Layer 4 of a small transformer language model trained on English Wikipedia (9 layers, counted from 0, width 96).
A neuron adds its activation times its output weights to the MLP's output. To switch it off is to set its activation to zero at one token and run the rest of the model.

Output weights of the MLP neurons that the questions are about. A number n stands for (n - 128) times 0.005.
n1: 94, 104, 117, 103, 154, 102, 98, 229, 142, 104, 114, 111, 107, 65, 120, 133, 182, 130, 142, 110, 166, 93, 159, 248, 118, 136, 110, 147, 164, 197, 154, 140, 122, 113, 83, 143, 123, 122, 161, 131, 97, 123, 106, 111, 106, 141, 128, 174, 140, 122, 166, 191, 113, 170, 147, 163, 183, 184, 116, 105, 152, 161, 108, 101, 124, 193, 138, 90, 134, 84, 155, 167, 118, 165, 166, 151, 126, 179, 143, 173, 80, 145, 147, 105, 119, 117, 169, 64, 71, 111, 151, 110, 195, 118, 134, 108
n12: 111, 114, 162, 154, 77, 156, 104, 69, 94, 110, 160, 159, 71, 93, 174, 148, 139, 119, 85, 103, 77, 125, 108, 120, 86, 148, 132, 96, 100, 160, 108, 156, 96, 89, 161, 133, 110, 142, 95, 133, 173, 130, 104, 122, 127, 118, 158, 137, 182, 132, 133, 132, 107, 124, 109, 87, 163, 202, 131, 143, 124, 86, 135, 132, 133, 147, 113, 159, 109, 133, 205, 137, 187, 129, 113, 95, 103, 123, 94, 108, 137, 128, 130, 150, 200, 101, 139, 124, 137, 160, 121, 64, 87, 51, 188, 128
n24: 65, 198, 153, 130, 130, 198, 119, 140, 94, 142, 89, 142, 131, 151, 164, 161, 135, 161, 94, 130, 123, 119, 123, 135, 146, 134, 112, 139, 170, 94, 159, 114, 130, 130, 62, 162, 139, 168, 95, 165, 91, 142, 47, 174, 124, 101, 85, 131, 159, 127, 68, 201, 108, 193, 124, 102, 67, 90, 108, 96, 115, 119, 164, 115, 147, 154, 95, 74, 140, 162, 172, 144, 119, 142, 141, 107, 139, 16, 103, 177, 163, 116, 107, 100, 81, 111, 155, 114, 119, 157, 140, 92, 76, 143, 79, 130
n50: 146, 192, 146, 172, 145, 141, 140, 81, 144, 130, 198, 111, 153, 165, 36, 134, 121, 64, 80, 124, 119, 155, 95, 155, 206, 115, 131, 111, 114, 131, 105, 180, 140, 114, 160, 105, 105, 145, 179, 169, 139, 70, 176, 65, 150, 106, 132, 166, 149, 94, 127, 113, 177, 147, 68, 144, 77, 167, 162, 129, 87, 122, 136, 112, 162, 147, 141, 162, 125, 149, 121, 87, 145, 86, 135, 162, 91, 142, 169, 176, 93, 125, 98, 115, 145, 140, 118, 164, 119, 139, 86, 142, 204, 114, 153, 143
n60: 113, 38, 144, 175, 162, 123, 100, 171, 124, 110, 153, 87, 133, 144, 149, 164, 149, 142, 165, 163, 83, 143, 44, 113, 113, 124, 118, 209, 122, 114, 90, 140, 164, 109, 133, 89, 129, 93, 158, 114, 126, 99, 140, 89, 126, 110, 190, 104, 116, 56, 107, 163, 154, 181, 119, 125, 148, 161, 87, 130, 96, 116, 107, 132, 76, 162, 118, 152, 112, 120, 155, 159, 187, 200, 142, 95, 141, 121, 135, 113, 96, 162, 143, 135, 130, 178, 126, 172, 97, 166, 99, 99, 125, 85, 134, 115
n72: 153, 180, 137, 76, 144, 82, 180, 131, 94, 95, 108, 118, 170, 138, 126, 143, 111, 181, 206, 141, 69, 123, 138, 151, 112, 132, 120, 130, 91, 143, 149, 135, 184, 112, 113, 175, 74, 155, 157, 207, 128, 76, 145, 141, 116, 165, 168, 53, 107, 117, 72, 122, 127, 105, 189, 110, 108, 173, 81, 125, 69, 98, 133, 109, 150, 79, 83, 115, 160, 174, 157, 108, 112, 140, 150, 82, 100, 149, 164, 122, 154, 158, 189, 124, 126, 116, 102, 130, 163, 132, 135, 132, 138, 113, 126, 106
n78: 132, 128, 112, 124, 141, 103, 97, 140, 186, 114, 85, 116, 125, 127, 98, 126, 155, 107, 144, 78, 80, 105, 119, 145, 122, 136, 149, 139, 61, 180, 101, 103, 106, 147, 161, 77, 116, 91, 165, 157, 120, 120, 89, 120, 96, 140, 177, 150, 141, 93, 97, 129, 168, 122, 133, 99, 161, 176, 104, 114, 174, 159, 97, 170, 117, 70, 118, 180, 159, 46, 129, 147, 128, 142, 104, 115, 126, 194, 113, 133, 110, 177, 109, 172, 103, 78, 104, 151, 150, 105, 84, 167, 74, 175, 88, 118
n129: 85, 71, 102, 194, 108, 176, 30, 121, 96, 117, 182, 108, 141, 189, 154, 151, 39, 153, 118, 95, 122, 77, 119, 149, 123, 140, 112, 122, 66, 140, 87, 145, 144, 163, 183, 104, 164, 157, 147, 158, 111, 126, 137, 147, 132, 139, 86, 101, 164, 138, 184, 191, 130, 114, 138, 150, 169, 34, 137, 109, 142, 138, 136, 94, 110, 124, 123, 138, 98, 141, 69, 86, 76, 103, 131, 127, 179, 167, 81, 125, 107, 93, 142, 179, 132, 109, 183, 130, 156, 112, 113, 84, 134, 102, 67, 191
n141: 113, 167, 75, 189, 149, 103, 77, 154, 109, 190, 128, 171, 125, 97, 174, 201, 149, 185, 130, 148, 107, 109, 107, 162, 185, 89, 147, 183, 105, 143, 180, 167, 143, 134, 101, 79, 118, 123, 150, 185, 168, 140, 115, 144, 152, 151, 126, 99, 142, 127, 142, 156, 133, 121, 133, 121, 123, 174, 139, 108, 82, 143, 152, 178, 130, 110, 153, 115, 166, 132, 120, 156, 67, 87, 140, 85, 126, 158, 116, 79, 99, 113, 154, 129, 164, 99, 89, 174, 100, 175, 120, 138, 142, 135, 146, 178
n158: 131, 148, 112, 176, 133, 77, 80, 78, 65, 153, 92, 99, 145, 121, 132, 186, 151, 108, 120, 136, 126, 141, 90, 109, 184, 169, 114, 49, 146, 95, 143, 164, 60, 205, 166, 117, 156, 162, 133, 151, 133, 115, 119, 137, 96, 124, 161, 120, 48, 157, 162, 135, 134, 148, 109, 166, 97, 29, 80, 159, 97, 106, 131, 89, 113, 147, 127, 138, 173, 117, 141, 137, 153, 142, 73, 89, 143, 166, 136, 147, 152, 97, 128, 128, 103, 81, 160, 160, 145, 160, 125, 125, 159, 125, 139, 138

Each question names a token from some text and the token that comes next. It shows the activations a of the neurons there, in the order above. A number n stands for (n - 128) times 0.029.

Then comes g, the gradient of the next token's log-probability with respect to the MLP's output, scaled to length 1. A neuron's effect is roughly proportional to its activation times (output weights . g). A number n stands for (n - 128) times 0.0032.

" of", then " a"
a: 109, 134, 119, 133, 102, 159, 122, 132, 137, 127
g: 179, 128, 151, 153, 139, 140, 127, 122, 138, 107, 206, 156, 128, 139, 107, 88, 148, 112, 146, 94, 110, 152, 237, 122, 138, 113, 146, 165, 154, 110, 155, 143, 182, 152, 133, 137, 159, 57, 92, 93, 91, 122, 138, 136, 151, 143, 184, 112, 91, 117, 178, 110, 181, 65, 91, 159, 122, 127, 189, 185, 157, 120, 105, 119, 110, 102, 141, 98, 118, 113, 98, 81, 105, 101, 121, 122, 86, 90, 156, 84, 102, 155, 95, 89, 142, 138, 127, 91, 181, 98, 157, 119, 87, 145, 118, 127
Which neuron, switched off, lowers the next token's probability most? n60

"g", then "ar"
a: 133, 131, 89, 122, 129, 45, 116, 133, 142, 128
g: 125, 103, 141, 118, 133, 115, 157, 151, 96, 116, 102, 136, 131, 141, 170, 111, 121, 154, 128, 103, 131, 152, 61, 191, 139, 148, 112, 154, 147, 104, 171, 185, 109, 128, 149, 136, 89, 103, 162, 103, 136, 148, 88, 106, 122, 107, 183, 130, 99, 121, 68, 166, 153, 105, 148, 153, 150, 218, 178, 175, 124, 160, 97, 67, 126, 168, 170, 55, 129, 149, 152, 120, 113, 121, 125, 116, 116, 164, 140, 181, 214, 125, 132, 76, 83, 170, 177, 135, 85, 113, 115, 123, 94, 112, 113, 115
Which neuron, switched off, raises the next token's probability most? n72

".", then "in"
a: 127, 146, 127, 129, 128, 128, 116, 132, 131, 127
g: 150, 174, 143, 155, 99, 192, 79, 98, 149, 166, 94, 133, 152, 126, 148, 108, 120, 125, 154, 204, 179, 126, 111, 93, 126, 170, 185, 125, 103, 121, 78, 89, 114, 175, 114, 149, 174, 59, 130, 73, 138, 143, 76, 102, 110, 129, 140, 182, 121, 156, 144, 127, 109, 180, 201, 130, 109, 123, 170, 157, 129, 98, 89, 139, 131, 93, 152, 120, 68, 125, 123, 112, 148, 120, 101, 110, 87, 87, 107, 131, 147, 150, 92, 178, 114, 158, 134, 48, 122, 135, 125, 171, 139, 153, 124, 114
Which neuron, switched off, raises the next token's probability most? n12

" p", then "ers"
a: 130, 132, 126, 155, 128, 123, 125, 142, 110, 135
g: 184, 88, 128, 120, 126, 110, 114, 148, 114, 158, 131, 105, 136, 100, 187, 144, 80, 159, 169, 121, 133, 168, 90, 129, 130, 110, 121, 163, 105, 180, 175, 150, 135, 177, 140, 89, 64, 122, 165, 175, 111, 140, 103, 140, 95, 117, 151, 157, 153, 114, 63, 102, 145, 99, 76, 137, 116, 92, 92, 96, 70, 149, 128, 55, 144, 120, 67, 171, 133, 162, 151, 126, 85, 132, 150, 63, 110, 86, 194, 149, 98, 172, 107, 139, 106, 114, 106, 141, 143, 140, 168, 109, 169, 157, 158, 151
Which neuron, switched off, raises the next token's probability most? n141

" ", then "Z"
a: 126, 131, 140, 128, 131, 127, 125, 126, 141, 124
g: 56, 96, 156, 150, 169, 103, 142, 120, 135, 137, 124, 97, 117, 151, 151, 232, 94, 138, 72, 130, 95, 114, 66, 184, 123, 129, 137, 127, 128, 182, 167, 131, 114, 169, 144, 144, 134, 136, 141, 178, 106, 137, 95, 127, 143, 104, 121, 125, 142, 110, 91, 112, 180, 118, 89, 125, 134, 181, 138, 117, 82, 101, 151, 107, 124, 114, 63, 172, 110, 85, 123, 116, 132, 145, 148, 174, 110, 170, 190, 144, 120, 116, 152, 70, 128, 190, 112, 165, 102, 118, 155, 99, 103, 156, 61, 99
Which neuron, switched off, lowers the next token's probability most? n141

"en", then "s"
a: 135, 157, 133, 128, 161, 44, 124, 145, 237, 127
g: 98, 176, 136, 135, 146, 187, 157, 116, 96, 139, 125, 118, 64, 173, 112, 80, 135, 149, 89, 87, 141, 125, 120, 91, 138, 190, 108, 160, 116, 101, 133, 157, 112, 114, 149, 89, 137, 159, 124, 94, 98, 85, 139, 131, 145, 87, 101, 140, 112, 99, 153, 87, 128, 152, 162, 165, 187, 162, 164, 98, 105, 73, 111, 128, 143, 165, 98, 210, 144, 144, 138, 142, 174, 119, 79, 148, 111, 144, 139, 176, 93, 140, 91, 161, 126, 66, 79, 203, 94, 133, 107, 79, 152, 98, 150, 120
Which neuron, switched off, lowers the next token's probability most? n72

" l", then "at"
a: 117, 125, 138, 127, 110, 119, 120, 165, 108, 124
g: 104, 96, 125, 123, 92, 119, 155, 145, 90, 35, 124, 64, 197, 120, 147, 109, 123, 184, 116, 157, 158, 160, 71, 154, 71, 171, 172, 127, 108, 178, 169, 144, 75, 82, 117, 125, 157, 136, 143, 135, 107, 156, 122, 110, 103, 130, 128, 158, 87, 139, 144, 143, 73, 134, 139, 168, 141, 162, 125, 224, 117, 116, 134, 142, 142, 106, 126, 102, 170, 106, 125, 86, 125, 118, 152, 151, 128, 184, 138, 152, 130, 115, 73, 126, 112, 49, 126, 111, 139, 109, 94, 137, 170, 145, 149, 136
Which neuron, switched off, lowers the next token's probability most? n141

"in", then "d"
a: 125, 127, 132, 128, 129, 122, 126, 131, 116, 91
g: 126, 124, 121, 130, 98, 114, 177, 64, 116, 140, 129, 99, 132, 110, 147, 76, 142, 77, 85, 100, 128, 173, 151, 113, 108, 123, 74, 136, 165, 208, 148, 222, 163, 159, 118, 135, 86, 147, 116, 150, 149, 80, 109, 97, 146, 83, 102, 154, 127, 109, 109, 102, 149, 145, 124, 125, 173, 136, 119, 112, 163, 165, 143, 158, 192, 134, 153, 148, 160, 106, 47, 145, 137, 116, 98, 148, 148, 74, 121, 153, 96, 102, 59, 124, 176, 141, 79, 131, 120, 153, 106, 163, 128, 99, 82, 118
Which neuron, switched off, lowers the next token's probability most? n158

" f", then "ew"
a: 119, 135, 132, 130, 127, 130, 135, 139, 116, 126
g: 189, 130, 88, 101, 117, 121, 113, 144, 78, 138, 160, 39, 170, 134, 164, 114, 150, 161, 179, 123, 170, 77, 123, 162, 108, 133, 139, 118, 102, 156, 202, 155, 178, 132, 111, 95, 112, 145, 85, 203, 158, 142, 130, 127, 153, 99, 114, 123, 113, 121, 131, 77, 152, 125, 166, 137, 132, 147, 119, 123, 171, 131, 64, 119, 116, 91, 156, 111, 140, 126, 97, 88, 153, 91, 133, 138, 131, 170, 174, 106, 111, 147, 116, 112, 182, 156, 189, 141, 79, 86, 174, 140, 72, 130, 85, 131
Which neuron, switched off, lowers the next token's probability most? n129

"x", then "ic"
a: 111, 126, 122, 116, 130, 111, 128, 135, 123, 141
g: 92, 108, 89, 99, 145, 156, 107, 84, 144, 101, 103, 144, 110, 81, 127, 107, 130, 66, 154, 164, 134, 112, 154, 175, 126, 129, 159, 151, 100, 115, 89, 89, 141, 112, 163, 74, 122, 124, 102, 71, 106, 142, 149, 148, 90, 118, 131, 159, 91, 83, 96, 119, 141, 185, 155, 99, 160, 104, 126, 56, 132, 138, 100, 197, 103, 184, 96, 87, 181, 127, 129, 82, 113, 105, 170, 80, 141, 137, 88, 126, 188, 183, 148, 100, 112, 130, 94, 163, 131, 70, 131, 95, 97, 101, 153, 98
Which two neurons, each switched off alone, lower its probability most, in order? n50, n72

"ent", then " an"
a: 138, 113, 128, 130, 127, 134, 132, 19, 126, 130
g: 144, 158, 128, 103, 156, 153, 148, 130, 164, 80, 126, 142, 114, 159, 159, 148, 88, 122, 85, 120, 115, 156, 117, 177, 120, 90, 122, 177, 199, 115, 120, 68, 183, 113, 92, 149, 136, 140, 152, 76, 139, 84, 196, 123, 127, 147, 126, 120, 104, 128, 178, 102, 169, 58, 93, 133, 108, 101, 148, 126, 143, 139, 146, 93, 132, 168, 198, 113, 145, 136, 56, 121, 110, 102, 141, 38, 92, 164, 151, 134, 96, 146, 149, 127, 141, 144, 126, 123, 84, 170, 179, 100, 90, 136, 162, 112
Which two neurons, each switched off alone, lower its probability most, in order? n129, n12

"h", then "ing"
a: 127, 130, 118, 123, 167, 126, 116, 126, 118, 139
g: 153, 99, 77, 127, 87, 112, 115, 149, 139, 162, 127, 139, 145, 168, 164, 88, 100, 121, 196, 135, 125, 143, 118, 64, 126, 147, 115, 106, 114, 150, 109, 89, 141, 157, 87, 117, 148, 91, 153, 143, 90, 70, 125, 124, 90, 112, 133, 115, 160, 146, 105, 165, 133, 143, 132, 164, 149, 78, 145, 84, 51, 96, 95, 116, 157, 96, 130, 130, 102, 113, 141, 111, 162, 65, 111, 72, 87, 154, 142, 173, 152, 123, 142, 101, 138, 171, 193, 115, 119, 147, 100, 112, 135, 213, 45, 103
Which neuron, switched off, lowers the next token's probability most? n60